Layer 4 of a small transformer language model trained on English Wikipedia (8 layers, counted from 0, width 128).
A neuron's activation on a vector x is GELU(weights . x), where the dot is the dot product.

Input weights of the MLP neurons that the questions are about. A number n stands for n times 0.0047.
n9: -15 -26 2 30 -31 34 -14 2 -56 -44 -66 -3 -10 -19 65 18 21 45 -21 13 36 -9 25 -2 -9 26 31 -5 36 -41 43 9 0 22 21 -6 -22 11 -10 -32 2 -25 -17 27 0 -7 10 -16 15 2 -1 21 -34 -3 -16 -29 31 -44 -27 67 9 25 -20 -11 49 -12 22 -31 -48 20 26 10 -22 9 16 21 31 -37 18 60 -18 10 35 -15 -34 21 -39 -51 17 -17 -16 -6 26 -42 33 -32 2 28 7 -12 14 -12 -8 -16 17 -17 20 -16 -35 16 -15 -15 5 8 31 -22 -20 34 18 22 1 40 -36 38 13 -33 9 -40
n17: -7 10 28 -2 -10 -13 -13 10 25 16 -28 -24 13 -16 52 6 -16 3 26 -21 36 -3 -31 57 -28 -2 27 -24 -12 -3 -10 35 -17 -50 -22 -20 -6 56 6 6 -10 -5 8 0 28 -78 13 -1 32 30 36 46 -6 -34 8 -37 5 8 -6 9 22 -15 22 -66 33 2 29 18 -59 21 4 -10 -14 -10 -7 -12 15 26 -62 3 2 4 -6 -56 -38 -35 41 4 23 14 -6 63 -2 -33 -7 -8 13 39 -49 -26 2 47 37 24 4 -24 38 -22 -18 -18 -2 -24 -5 -32 31 -15 -26 10 -13 6 -10 45 -7 -22 25 22 -28 -19
n64: -20 -46 18 -32 33 8 -7 0 -61 5 -20 51 33 -18 23 31 -9 41 32 -25 -25 -21 -40 -11 0 18 -17 18 3 0 -23 -36 -30 9 18 -32 -28 -1 34 18 7 13 14 14 -6 -7 28 28 23 26 -14 -38 -50 10 -11 1 -5 -27 13 -42 6 -18 48 -1 -75 23 12 28 18 -24 63 22 -16 23 6 -14 -12 -26 -3 26 -9 -35 -5 15 9 -3 16 -10 31 -8 -35 -28 -25 -2 61 30 -15 27 27 -31 88 57 19 5 -19 0 8 13 14 -12 -32 -43 -17 -20 -8 16 -16 -9 18 -31 -22 24 -20 -20 -13 -13 23 28
n77: 42 7 34 17 15 -32 -37 -63 17 8 81 37 26 24 -15 1 35 15 3 -35 -34 14 -34 14 -3 -39 -9 -20 -32 63 -56 6 -32 -25 -18 7 -8 -7 -29 49 -6 27 -6 -17 -39 -16 13 51 -27 -5 -25 44 -16 5 25 22 6 35 44 32 -8 -28 -9 15 -16 -15 -18 16 4 17 29 16 -34 -33 18 -26 65 -56 -14 63 -58 15 56 17 3 -87 39 -7 14 -65 37 -15 6 -43 16 -35 -56 -25 5 56 49 75 -66 -4 -34 -28 -26 -9 -10 27 16 13 -9 -13 23 46 -30 -19 21 -16 3 25 -52 -36 2 5 5 -2
n84: -34 -4 4 -31 20 4 -18 24 12 -21 34 -23 -13 45 -3 -1 -10 25 4 -26 -1 -23 16 -33 22 13 -29 19 -9 8 19 -20 19 12 10 -5 28 7 7 -22 -3 20 -20 -23 -8 -37 -16 -17 -25 -49 8 24 4 27 -9 -17 -1 16 15 -17 21 1 25 46 52 -35 6 11 39 -9 23 -56 3 2 -23 16 -1 7 23 -19 20 -20 -10 58 -15 -23 -32 5 -28 -17 7 6 31 12 14 -2 34 -49 -14 -4 -15 35 -29 -14 -12 33 1 -27 11 29 -7 -29 -38 -1 -28 3 -22 -29 6 20 20 20 -10 -40 60 7 23 37
n89: -7 11 -43 -54 17 -19 27 24 -25 -39 -27 60 29 14 19 24 25 51 -6 10 -41 3 22 -15 29 -23 9 -29 -38 4 13 -14 4 60 2 -37 -23 28 9 -35 26 -19 -20 18 0 27 12 12 -9 -3 -19 35 -19 -9 44 6 -38 42 -10 -11 -39 11 18 -44 -48 -19 0 24 -90 -5 -20 12 0 -27 -22 -29 -8 -5 -45 -29 50 18 20 -16 -34 -12 54 6 -10 13 34 -36 14 20 55 8 -40 -12 16 -37 -20 -3 0 -27 7 -1 7 51 1 -48 22 -27 24 20 -1 9 -4 56 -2 21 11 -10 -11 53 1 24 27 -18
n117: 24 9 46 21 31 5 5 -9 -9 -22 -13 -26 -14 5 -7 -12 -4 -18 -7 -4 -20 33 -32 32 -14 -15 -4 12 12 8 -26 -27 21 38 -1 3 -20 -9 -23 7 27 -21 -4 -67 28 -8 50 21 3 49 23 -19 35 33 35 -29 -18 -22 8 -15 30 25 -12 -11 15 -3 6 -8 -16 11 -71 -33 24 21 12 -22 16 6 -22 11 -20 12 -13 2 6 -13 0 18 1 9 6 -6 -14 45 -26 31 -25 -5 -64 14 -28 -6 20 -27 29 -6 -26 -21 21 -37 56 16 28 -1 34 37 -12 -22 20 -28 13 -20 -26 26 -35 -7 5 -6
n170: -1 -17 -41 -37 44 31 3 12 -13 -53 -11 -30 -6 44 -40 -8 -35 -5 -43 -34 29 53 -38 -35 5 25 -14 -49 -78 38 10 16 28 29 -7 -12 -6 -17 -12 -12 25 -17 -19 6 11 -24 20 29 28 -23 49 -10 -9 2 -11 -6 -41 20 37 -42 -29 87 36 38 12 49 -17 6 13 22 -74 65 -31 15 76 -7 38 -10 43 -9 0 32 -61 35 17 -12 12 -16 0 -22 -7 -2 30 -39 30 -4 -16 -5 28 47 6 -39 -1 0 -5 -12 -95 -14 9 -18 12 -35 -27 27 16 -38 18 29 -14 -40 9 5 -23 -3 34 3 49 40
n180: -4 14 11 -14 -16 23 7 17 -63 -20 -5 42 -14 1 3 -20 -10 -20 -91 -26 14 -11 23 -69 17 4 26 24 1 -14 -31 0 17 3 18 3 69 59 -25 -4 37 -44 2 -10 -49 -14 -1 9 4 76 1 15 24 -14 -25 -19 14 -19 20 -8 -9 -25 -9 -4 27 0 14 19 2 -34 -23 -2 11 12 14 50 -6 -21 75 25 1 7 -31 17 -4 7 -1 21 41 17 1 -23 22 -20 -2 -9 39 -37 -11 -11 23 -27 -15 -13 24 47 2 2 -1 -6 -32 -7 -19 -31 -7 -15 -8 -28 -7 -4 -19 -10 12 21 -16 15 45 6
n184: 7 -1 28 10 -5 -25 23 6 16 -4 -12 -12 21 24 5 -45 -3 -8 3 -26 -26 -6 3 20 -12 9 -22 -14 -42 17 15 7 21 42 -19 18 -59 -1 24 37 -18 -39 6 35 29 -2 3 -42 24 -9 14 48 44 17 -15 -6 -15 9 -23 43 -8 -29 47 16 4 5 24 28 -26 26 3 6 -16 -1 -31 -12 -36 -19 -18 1 33 3 -10 -34 24 -22 -39 10 -9 29 -16 -74 38 1 -27 -5 15 4 19 -47 -22 0 16 31 -1 -32 -2 0 31 29 -44 33 -9 30 2 -13 -1 7 -29 18 -67 18 0 23 35 18 -18 -43
n190: 6 -3 -26 -23 -34 -2 20 15 1 -32 -6 25 -2 -38 37 4 0 35 28 -15 -29 10 -12 -18 -18 12 16 9 21 11 -60 -29 -17 -11 -24 39 2 17 -3 -35 28 -11 -29 42 -40 8 -6 32 -14 24 9 29 -10 9 -16 -10 -20 -17 5 11 -37 -24 -6 -17 35 1 7 -42 -36 -12 -5 -23 3 -1 -10 -28 27 28 -30 7 8 6 -8 -16 -3 9 51 -15 11 0 39 26 27 -9 2 32 -29 -4 -26 -31 26 0 -22 -11 15 28 21 26 14 -28 7 22 -2 15 49 -30 20 -6 24 -23 9 4 -24 -14 -3 22 -10 35
n196: 22 14 -15 2 -4 -19 21 52 19 -42 -57 25 18 -5 -40 -13 -3 -22 -39 33 6 55 0 17 -21 38 38 28 -19 61 -6 -10 -19 31 -26 -45 -27 -24 -16 35 20 -36 31 -10 -1 22 33 11 -54 -36 5 27 -9 9 -17 32 -43 -29 16 19 -34 -7 29 -53 -20 43 -17 20 -22 8 7 45 6 -21 -16 -42 24 5 -22 3 11 -32 41 -2 8 -15 -38 -1 -41 -43 17 -9 0 -19 -37 -11 40 38 25 -19 15 25 -15 -13 -20 37 2 3 -4 -44 26 35 -30 14 37 -12 8 -20 29 -10 -8 -18 2 35 53 -3 12 -15
n231: -14 -38 -6 18 14 -4 22 -6 41 -32 -30 -8 -14 -21 -22 19 10 4 -17 9 12 35 -12 -24 -28 -32 22 45 9 -4 22 -7 -23 23 -7 10 -13 -41 -10 -49 10 32 10 -4 -33 40 -21 41 -7 51 32 26 -45 21 8 27 -20 7 3 -3 1 20 -13 12 -30 18 7 -11 -46 -6 8 -47 -20 11 -14 -4 4 -12 27 36 8 15 -11 -5 25 25 -39 -16 29 -26 -6 10 3 3 -18 26 -23 -5 28 -17 -9 -12 -35 35 -23 39 8 -31 -29 -6 2 20 26 -8 3 7 4 -43 25 11 -23 -19 25 -24 -1 5 50 -4
n276: 14 -30 44 -30 -3 -51 -12 28 -79 -7 50 -5 19 2 12 21 2 -33 -38 32 9 -50 28 24 4 -17 -20 29 -37 -4 14 27 12 0 -8 7 39 25 6 -36 24 -26 9 11 -8 10 32 -30 34 18 -5 -4 9 -2 23 13 -31 19 7 -8 -5 -4 -7 13 -6 25 27 4 -38 3 13 -22 -13 11 -35 43 -6 -4 35 -19 -22 23 -9 -8 3 -1 -24 36 -2 27 -1 -16 7 -8 -6 -45 59 36 -16 -1 -1 -39 -5 30 -11 17 10 20 -55 -21 6 -23 10 31 33 -10 -3 -40 9 -20 10 -48 -35 -9 -1 -36 29 13
n292: 2 19 0 15 -4 28 31 11 -37 1 -4 1 -30 -19 2 12 36 10 16 -30 -22 39 -33 49 11 -15 18 -16 -46 -31 -13 -13 -20 28 29 -57 18 -22 64 24 18 16 -54 -27 -15 -10 40 6 7 -49 -34 18 3 -10 36 -15 -19 -17 -36 -15 52 12 -22 -48 10 53 35 -13 0 31 -20 -23 -30 3 17 36 -12 -31 -33 10 17 -10 13 -21 46 2 -57 -18 6 16 30 1 -51 24 -4 7 7 -2 2 5 57 1 43 -6 -41 -39 -31 6 33 44 -5 -29 -47 -19 37 28 1 1 24 4 -20 21 10 -17 26 -16 11 -25
n314: 10 59 17 13 11 -28 -2 30 4 -5 2 30 -44 -1 -3 24 -1 -6 12 -27 12 -29 -10 3 -7 4 8 -24 40 -5 -46 30 21 -22 9 -26 -2 29 -21 -16 1 13 -36 12 43 8 -32 16 8 -45 -6 19 -19 -17 -19 7 10 47 19 -12 2 -28 -36 -3 38 -16 0 13 9 -42 82 1 20 46 15 -59 -28 -20 -18 -10 -18 -3 -24 -1 4 35 20 44 26 1 28 -16 -10 -13 29 -2 -1 29 35 21 -9 53 4 -16 2 32 39 -26 -20 -2 -37 5 9 55 -20 -25 -38 -35 -23 -14 -8 12 -6 -23 -3 -24 -25 -48
n325: 20 -5 31 9 0 -2 -10 5 15 14 -19 23 -1 -35 -7 9 41 -2 14 -22 46 -2 -17 -33 34 30 13 -22 -8 -19 -3 -35 34 -22 34 -7 -56 -33 10 -5 7 0 21 -30 -6 7 -3 -17 -15 -16 -38 -2 29 -31 -31 65 2 8 21 -44 25 30 -16 -16 -32 -30 21 -18 -5 -13 37 19 34 24 -17 6 7 24 -77 16 -4 7 -8 10 23 3 -1 -12 -33 -20 3 -50 5 44 21 11 41 12 30 -3 13 -25 -16 2 -7 -4 5 -46 -35 30 11 -3 -7 5 -2 -58 82 15 -1 10 -10 56 16 26 2 -61 9 -17
n335: 35 29 3 -31 20 -46 -16 11 -48 -12 -61 -20 -35 -6 -8 5 -33 -2 -41 29 -18 -3 10 21 -16 38 -7 -12 -18 8 -30 25 46 -16 -21 -1 -10 2 -28 24 35 -18 18 -22 5 29 45 -29 -5 -6 45 24 8 -19 5 -79 2 -34 13 25 31 -2 39 -32 -46 -34 -21 -27 -36 -30 18 -2 16 36 29 45 -22 -25 -20 53 10 54 -37 2 23 -13 -15 48 -33 45 64 -19 -40 19 -45 12 8 9 25 9 21 3 39 -23 17 -30 25 20 22 12 40 -39 -12 12 12 -9 -5 5 -9 2 11 -9 20 11 -10 32 -32 -42
n343: -30 -31 13 -24 -16 -19 5 1 -18 -55 8 -15 16 30 3 -1 -16 -60 46 -38 -26 -12 -17 54 -15 54 2 13 27 16 -26 16 10 35 -16 -32 -25 28 -20 42 15 20 -63 6 -14 -10 -12 4 2 15 19 -19 -9 10 14 5 -7 64 20 43 23 20 -2 -11 3 9 -12 35 1 -13 27 39 27 -29 -35 16 -47 -26 -5 -34 -18 -14 9 13 1 3 -28 2 42 -44 2 71 13 58 -14 30 -1 -1 -36 -38 -42 -58 -89 17 -13 8 -48 13 7 48 5 -3 33 22 -76 -10 -1 -13 23 -7 42 19 31 11 -20 -10 31 10
n344: 24 32 -17 4 25 -15 35 -2 14 -55 -29 -34 40 -18 4 -10 -36 -14 -24 24 1 -13 33 11 -6 7 -37 -37 -35 -9 -1 -16 -2 31 -9 39 -41 12 -27 44 10 16 -15 7 18 -19 27 25 -3 -5 -7 0 -9 37 -36 -9 -29 -1 9 -38 18 1 48 -15 -38 -28 -11 -24 -13 -20 -40 29 11 -20 -27 42 29 -17 16 10 -9 -3 -23 -13 38 3 -53 4 14 7 23 34 -40 -23 26 -23 41 -14 6 21 4 21 10 -12 14 20 -15 25 37 -5 40 -2 16 -33 -34 0 -15 -26 48 20 22 22 -3 27 -48 -5 5 -4
n357: 24 -1 56 -2 0 2 -49 6 -73 -8 -42 19 24 14 7 40 18 59 16 7 -7 -7 43 14 25 -9 -19 19 28 7 23 -1 -25 -28 -28 17 -25 -22 -7 20 1 -13 -19 -47 29 9 18 -50 -18 5 11 13 -8 -39 4 20 14 -8 -6 -11 -40 -16 -21 32 52 8 -3 16 4 5 -17 -19 29 -16 -24 -24 6 -3 42 -32 -38 25 -11 -43 18 5 7 -7 4 -24 -31 -41 5 -28 -29 31 -17 28 8 -14 -12 4 -18 27 17 6 25 -12 27 36 14 -4 14 -6 20 1 6 -41 14 -2 -29 -14 52 -26 -8 -4 15 -10
n369: 40 18 3 -24 4 3 17 50 -10 -35 20 -16 -16 -24 -16 -2 17 -18 65 35 -2 80 -12 -26 15 10 4 63 8 11 0 -5 0 -39 0 -26 0 -35 -48 18 34 0 -28 -12 -38 -19 -14 -15 2 1 33 -19 -44 -48 16 -9 28 -5 -8 -16 51 -17 -9 -32 -16 1 -40 -24 -17 9 0 -18 2 9 31 12 -39 -42 57 20 23 26 -15 22 -14 16 -49 9 23 -7 -37 3 7 26 39 38 -30 2 -29 -31 8 2 2 -12 -10 40 -27 -18 -43 36 -24 -13 1 -41 -22 30 31 19 -16 27 31 -30 34 0 16 5 5 -3
n392: -3 -12 -9 -13 29 33 -14 32 -14 15 2 18 1 -19 -2 -39 21 27 -45 -8 6 3 12 -1 -22 38 26 -23 9 40 3 -26 -3 14 24 10 -9 -8 1 -22 18 -23 -35 29 30 -27 -24 -21 32 23 -21 4 35 -21 25 1 -26 -4 -21 -15 -1 16 -23 23 12 4 40 11 20 -44 -9 -12 1 -10 20 -22 -24 7 -12 -13 -63 34 -13 -23 6 19 51 14 19 -33 -5 -16 -21 46 68 28 6 34 -50 27 -28 29 4 -48 -11 -33 7 -47 20 -4 -24 -20 -5 12 -7 12 10 14 -15 2 31 -13 -28 -31 45 -26 2 4
n425: 38 -12 23 57 8 -1 -8 36 26 41 -3 -9 -26 -3 -16 81 2 -31 -6 4 -30 7 30 2 -8 -30 1 51 14 -44 -2 -14 -34 -3 -10 -24 8 -13 -43 16 13 17 -12 4 -14 -13 57 -51 -21 -9 -21 -26 17 1 25 22 -22 -59 9 0 -17 30 -46 -13 11 20 30 3 -6 -25 15 18 -21 5 -80 10 5 14 -24 -50 7 11 -14 8 -11 1 -7 12 -5 -22 3 20 -27 -14 15 -42 32 46 8 33 -1 -45 -18 35 -47 -2 20 -47 -31 20 1 -6 24 13 -10 16 -34 -13 18 2 -8 22 29 34 24 33 11 -16
n429: 18 -51 47 -2 16 0 -7 -21 -11 -6 7 2 -15 -11 13 26 -19 1 -39 12 -28 51 -2 -18 18 7 29 -72 -8 16 -15 -8 11 -7 -21 -8 13 -3 12 -44 44 -23 26 10 -49 22 19 -30 -2 -22 -24 17 -10 2 0 -7 -2 2 -6 38 4 22 -56 -33 -12 -6 -9 15 -28 11 3 17 22 -11 -3 31 0 -34 -6 16 17 -10 37 38 -37 -7 15 22 -12 -51 34 95 11 1 8 -61 43 16 -8 -33 -35 24 4 30 15 33 -24 -10 -18 22 -2 52 18 -16 -24 -16 1 -24 -6 2 -49 50 14 54 10 -27 -6 -18
n440: 0 -53 -7 -18 -13 7 24 25 52 -1 -6 3 -3 -39 1 -32 -3 55 -29 -16 2 -9 -13 4 -9 25 27 16 -4 52 22 -3 -7 -18 25 11 -2 -7 30 33 1 -19 -15 19 4 -2 -55 21 20 33 37 -4 -6 -30 -19 8 3 12 42 -45 29 -10 -38 45 19 -34 1 -25 14 -25 6 18 -32 14 3 -10 36 31 -18 0 -17 -12 -10 26 8 -7 18 -23 31 -20 5 -25 13 -28 -29 -26 3 5 -15 4 -3 21 -34 1 -26 12 14 -41 2 -19 31 37 -24 -44 53 -18 -20 -22 -14 8 -19 1 -23 43 -8 -28 -12 9
n464: 24 -25 -32 -24 -44 -2 15 5 9 41 -28 -39 1 13 33 37 -14 -33 -11 30 -14 16 -7 56 37 -71 -8 -22 13 -9 36 -1 -38 -1 18 -14 27 -10 31 -1 37 -1 -8 -9 -29 22 -5 -14 -12 17 1 46 0 69 -8 -18 7 10 -8 -57 39 54 -24 -30 7 1 28 10 -2 -6 -2 30 3 -33 -25 23 50 -38 -5 -2 23 -4 3 44 -32 -4 -5 -22 21 3 -21 19 -23 -8 21 20 -44 -10 -12 -57 -4 3 36 47 -15 18 9 2 -25 -6 -2 -3 -22 2 56 -25 -15 -36 13 -32 17 -20 -5 -31 -28 12 -20 13
n479: -5 14 24 -3 27 -21 -15 51 -21 17 -29 -30 11 41 -4 10 11 2 4 42 11 -46 60 41 4 -89 -20 -16 -20 7 -49 11 6 -27 -5 -7 -64 -31 -30 21 4 29 40 21 -1 9 -24 -14 -9 -55 55 -3 33 21 -3 -69 2 -1 24 21 21 29 58 27 19 -33 -2 39 23 53 -6 -6 -1 -10 -18 -42 -48 -48 -20 -16 2 23 39 26 10 5 -22 19 20 -17 -47 -21 -10 3 -42 40 9 7 9 0 -8 -20 -25 5 -37 -16 -21 -3 -40 31 11 35 -11 46 52 3 -26 -22 -15 19 -29 16 45 -12 25 -2 -30 -21
n484: -23 -13 5 38 2 12 -23 1 -16 8 17 -2 26 47 24 41 1 -64 -33 10 -11 -31 -4 -44 -14 -3 -3 -3 -5 2 4 -35 -20 -19 21 -15 5 58 -29 -8 59 -11 -37 6 13 28 -18 -21 -3 -4 14 -5 52 -10 6 39 -29 -13 6 -5 22 -10 -41 4 -6 -54 -7 15 -25 18 42 -32 0 14 -9 -18 -21 9 20 -7 -6 22 31 34 21 17 22 39 -39 9 35 -34 21 -8 -45 -11 43 -23 37 -25 15 -38 -13 -23 -14 -12 7 -5 -15 -36 1 38 7 -13 32 37 -32 41 -49 7 -7 9 14 8 7 -7 -10 43
n510: 89 2 13 -2 19 -14 12 26 -35 -14 1 -7 -17 -29 -52 -21 41 -64 31 28 -27 -30 29 -43 -20 14 -7 7 33 -7 0 30 -36 20 13 -14 39 -6 -8 21 -24 -35 -36 -13 -15 -40 -56 -1 -26 44 -23 -20 -13 -32 18 34 -17 20 -11 15 36 -2 -26 30 19 28 48 14 -2 -20 -32 -27 -28 55 -7 -20 -28 34 2 -40 -42 13 14 10 2 -46 0 28 -22 39 7 8 26 -55 14 -11 10 -14 -27 10 -17 7 -51 1 43 23 35 -17 12 -14 10 46 19 22 43 -21 12 21 -2 -9 23 -20 29 10 -8 4 -7 4

Each question shows a token from some text and the vector x that enters the MLP there. A number n stands for n times 0.047.

" until": 1 5 -40 20 13 -22 -27 -15 27 -1 12 -15 31 -17 9 -3 22 -7 -13 -9 -22 58 -4 -18 -15 2 15 8 -8 -2 -5 -4 -13 6 19 11 28 35 27 36 -50 34 -42 19 -4 15 6 12 -18 17 13 -13 4 16 37 44 -4 10 13 -24 -21 -1 32 2 8 -47 6 -48 36 -19 -5 -1 28 37 22 -5 -6 2 -5 -12 31 1 2 14 8 -2 21 -42 -23 8 -30 3 -24 10 -28 -18 -10 8 7 -7 -21 -10 -16 -12 6 -18 -32 35 -33 5 -44 16 18 -2 -4 11 8 22 -10 15 -12 16 -31 -26 -44 1 8 13
Which of these neurons fires most? n77

" is": 6 -28 -31 -3 -7 -18 -14 -1 5 -12 41 23 7 -28 9 3 30 -21 -14 -26 2 66 11 7 -6 1 15 19 7 -52 20 -10 -22 -6 -14 -9 23 51 3 3 -45 16 -12 4 4 66 5 5 1 19 -2 -16 -20 -20 28 40 35 -6 -20 15 2 33 24 25 6 -24 11 -18 22 -13 2 2 9 31 10 -28 -6 -30 6 -2 12 -10 -17 8 33 -5 14 -26 -22 -15 -27 -31 -22 19 -9 -24 -19 -1 -14 25 -22 12 8 2 3 -33 -15 9 11 7 40 27 12 -24 -3 5 -4 18 -29 10 4 3 -26 -29 -36 -15 -17 25
The three highest activations, in order: n77, n440, n484

"ley": -15 2 -30 13 10 -18 -7 -31 17 -21 49 22 3 -16 -6 -13 8 6 -15 1 17 25 36 16 -7 17 5 50 -7 -68 -29 -16 -1 -11 0 -18 36 18 41 -1 -16 9 -11 -20 -3 48 -8 20 -6 31 11 -27 -26 -25 56 -6 8 -18 -34 -17 -2 23 2 -42 24 2 -10 0 34 1 -8 -22 3 15 21 -23 2 7 -4 -14 -21 -20 12 31 3 -10 22 23 -6 -1 -48 -2 -21 32 -15 -30 -18 20 11 -2 -9 -15 30 -23 31 -9 -37 31 12 -4 -14 10 -1 27 -9 -10 -3 -17 28 19 -26 13 1 -3 -3 -1 -12 -5
Which two neurons fire most, strongest first? n292, n117

"ton": 5 8 -16 22 -19 -25 -19 -45 16 -10 26 27 9 -10 -11 -7 8 -8 -39 -13 16 14 52 12 -17 0 11 33 -10 -55 -34 -11 -9 14 1 -11 32 12 39 -10 -28 3 -8 -14 11 50 -5 25 -8 14 9 -14 -7 -10 67 -27 23 -7 -8 5 -16 8 9 -31 10 4 -9 3 22 31 -4 -13 16 0 2 -24 -17 -23 -18 -37 0 -7 7 25 8 -5 29 17 -16 -9 -33 -3 -19 33 -47 -25 -17 -8 6 13 -13 -4 20 -17 58 8 -38 23 0 -15 1 24 -18 23 9 6 14 -16 25 23 -12 1 -3 21 -28 14 -18 -1
Which of these neurons fires most? n117

"ol": 17 4 -13 -17 -2 -26 -36 -17 13 12 31 27 20 -2 -28 -6 -11 13 -19 14 -9 31 -17 -10 -20 20 -30 -9 13 -16 28 24 -23 12 -2 -10 30 23 -6 -3 -20 -27 41 26 -10 2 15 11 38 0 0 2 2 -26 32 9 17 -9 7 2 -3 50 19 -5 -15 -5 13 31 25 26 -14 9 0 51 -10 -2 19 4 40 -22 7 -18 -1 2 -23 -5 41 -13 -31 -39 4 -19 -19 43 -11 -12 1 5 -14 14 -5 19 40 -24 24 -14 -36 -6 -14 -24 -31 -23 -32 -7 13 -13 -14 14 -7 23 -17 20 -55 -50 -7 23 -22 -12
Which neuron fires most, and how strongly? n170, at about 2.9

" H": -42 21 -7 -6 -14 -31 -1 -29 13 5 26 0 7 -36 8 0 -5 -14 -29 22 11 6 48 10 7 9 -31 21 16 -60 -4 9 -31 -22 -6 21 43 -8 13 -25 -25 -2 -2 -1 -6 36 -24 -3 -30 -5 16 -24 21 -17 64 -13 16 19 -22 -10 -28 17 34 -31 6 -16 -4 15 7 25 -1 -15 15 30 -2 32 -9 5 8 -14 -8 -16 24 46 36 -16 14 3 -10 -12 -9 9 -15 40 -13 2 -5 28 -36 -7 -15 12 20 6 -4 -23 12 19 -6 -16 -22 27 1 -3 3 -13 -9 16 32 23 -23 -22 -27 -22 -24 17 -24 37
Which neuron fires most, and how strongly? n276, at about 1.5

" | N": -4 -20 -8 3 -23 -50 23 -25 29 -12 10 -13 9 -17 20 -6 4 10 -50 -5 4 29 36 3 5 3 13 -8 -12 -54 21 4 -6 -16 -27 3 37 23 23 -11 -43 9 -16 -6 -13 36 8 14 -20 8 20 -20 19 -18 45 -24 39 6 15 -24 -39 8 11 -27 25 -20 2 2 41 -10 11 16 22 41 -24 -15 -23 20 7 -9 10 -8 27 35 32 -14 5 -19 -18 -8 -34 5 -26 6 -39 -8 9 16 -14 -4 -27 14 18 9 24 2 1 33 2 -12 -15 11 17 9 -28 9 -17 -3 -2 36 -27 1 -13 -16 -37 6 -10 38
Which of these neurons fires most? n429

" daughter": -16 3 -16 -2 15 -25 -13 -16 -4 -10 31 16 12 1 13 -12 35 -23 -34 -5 11 38 27 -19 4 8 -1 40 4 -62 1 -4 -4 -8 10 -20 35 32 18 11 -29 25 -11 -6 5 31 6 0 -18 -2 -5 -28 -23 -11 51 0 32 21 -5 -13 -16 21 46 4 11 -35 28 -4 27 -10 8 -4 15 20 -4 -15 9 -14 10 -30 18 -45 -25 -7 33 -38 0 11 -7 4 -49 17 -33 35 -18 -10 0 25 -6 1 9 -12 50 -5 17 -9 -36 34 -22 2 -19 -4 -18 14 -11 -12 5 1 -5 36 -12 0 -21 -27 -6 0 -29 24
Which of these neurons fires most? n84

"us": 2 11 -40 18 16 -26 -10 -19 42 11 31 10 -28 -40 5 -12 -1 -21 -3 26 12 38 31 -15 21 10 26 22 9 -30 -16 46 -35 -14 0 16 -2 19 2 -23 -43 -17 -14 29 37 -17 13 11 -2 -7 15 -6 -11 -17 -6 28 61 3 8 -7 0 -32 35 6 3 -28 -23 -33 11 -19 24 1 29 24 1 12 -11 12 24 -34 4 -31 -17 14 -25 -32 -3 -2 -3 7 -48 -49 18 14 23 30 12 -28 12 5 -9 -7 -2 -16 27 -18 -26 -11 -11 8 -4 -5 8 -2 7 -8 4 2 -25 13 4 44 -4 -6 -9 11 -28 12
The three highest activations, in order: n369, n314, n325

"the": -20 19 -39 -18 2 -36 -3 -10 26 -11 18 12 10 11 0 -35 2 -10 -61 -20 -2 52 35 2 2 6 -2 7 8 -49 -5 23 -29 -16 -3 19 -1 -2 42 12 -54 26 17 5 -18 42 0 55 4 7 -4 1 -5 -3 27 -25 21 -14 -15 -22 -5 5 8 -8 44 0 7 -4 13 -17 -9 -2 42 0 0 12 17 -2 5 -21 1 -5 -9 15 -11 10 17 -18 -14 -16 -50 -13 -32 27 -23 11 -7 37 -14 23 0 25 -1 -5 47 -32 -20 -14 22 1 -9 -6 -4 -4 29 22 -6 2 17 15 -1 3 -27 -6 -46 10 -25 10
Which of these neurons fires most? n117

"rug": -20 -5 -24 1 -19 -44 -9 -23 29 22 26 38 -32 -4 13 -36 -34 -21 30 -23 -11 28 -20 9 -3 18 -20 11 13 -35 -8 32 -36 -16 -25 4 24 0 9 0 -27 -6 0 -6 -9 41 10 -12 29 34 -2 -2 -26 7 3 -9 13 -16 -7 -1 -10 57 45 36 -30 -11 18 -4 48 22 8 3 29 38 -21 -15 43 -6 30 -2 7 24 32 11 -17 -11 8 9 -34 -7 -17 -13 -1 27 -15 -17 -10 -1 0 -4 5 -24 24 -15 8 -32 -33 -13 1 -6 2 4 -26 25 -24 20 17 -19 -23 29 -13 -3 -18 14 -2 -2 -10 17
Which of these neurons fires most? n170

" h": -40 8 -13 9 -5 -36 3 -16 16 23 19 7 22 -13 16 -12 10 -34 -31 -12 19 51 36 3 17 37 -35 21 28 -51 -13 0 -38 -23 20 -3 28 24 -2 1 -35 -20 -22 -1 -7 41 -2 -21 -18 4 8 -13 19 -35 23 20 -2 11 -20 -13 -15 7 13 3 -17 -14 -18 20 26 1 10 -19 13 41 -9 9 42 -6 19 1 3 5 5 48 9 -20 28 11 3 -40 -23 9 6 41 -7 -6 9 -8 -21 5 -22 7 15 -33 -15 -31 16 -2 0 -12 -29 37 -13 17 7 3 14 19 -5 24 -3 -18 -35 -39 -22 17 -19 1
Which of these neurons fires most? n484

"ival": -14 16 3 -11 25 -22 -24 -28 44 -15 50 23 25 -12 10 -12 1 2 -5 -5 -5 22 -19 -15 -6 -36 6 -8 17 -49 -5 14 -23 8 27 -24 36 26 27 -11 -14 -3 3 6 20 38 43 -9 -31 13 7 -16 -23 -2 26 23 22 -8 -23 -15 -9 36 37 -10 -5 -6 -7 12 24 22 17 -7 -4 16 6 -15 31 0 26 -25 -13 -16 8 14 27 -14 25 24 -31 16 -42 -7 -18 -13 -4 14 9 2 1 1 -3 -19 19 -26 47 1 -67 4 -41 7 -1 -17 -5 -8 -35 -16 12 -9 -10 33 -5 9 -17 -17 3 -10 -46 6
Which of these neurons fires most? n170

" | — | —": -10 -6 -36 5 -6 -34 12 -8 6 2 14 13 23 -9 34 -7 7 -2 -19 14 0 30 16 22 -22 27 2 -24 5 -34 9 -15 -15 -7 -13 16 32 -7 -8 -11 -49 10 -11 3 1 44 10 7 -31 15 6 -25 -7 -5 43 2 20 -9 -25 -36 -59 -3 38 -23 31 -11 16 -8 13 -11 -5 -4 40 40 -14 -44 -3 8 14 -2 6 -17 28 19 19 25 4 13 -24 -20 -23 15 -20 24 -35 14 -15 43 -21 19 -15 25 5 -9 36 9 -29 10 -9 17 -27 -4 3 12 -10 1 15 3 -7 32 -30 1 4 -4 -53 13 -39 28
Which of these neurons fires most? n190

" dis": -22 -13 -30 -3 8 -39 7 -9 9 6 20 5 3 -62 -1 14 22 -22 6 21 -16 30 28 2 12 42 3 14 13 -55 20 4 -16 -3 26 34 16 12 -8 -35 -29 13 -26 29 12 52 44 8 -19 -13 5 -6 -18 -26 -12 17 20 28 5 -18 -16 9 39 25 -5 -54 -1 -19 37 4 -15 -19 15 18 -4 25 5 12 0 -37 -12 -19 -5 -21 4 2 30 -27 -19 -19 -32 -29 -16 -4 11 -20 9 -7 -12 -24 5 -8 14 -23 13 -1 -21 -10 -10 -9 17 13 -8 28 -6 -6 14 35 20 38 -11 3 -2 25 -32 17 -21 11
The three highest activations, in order: n325, n89, n344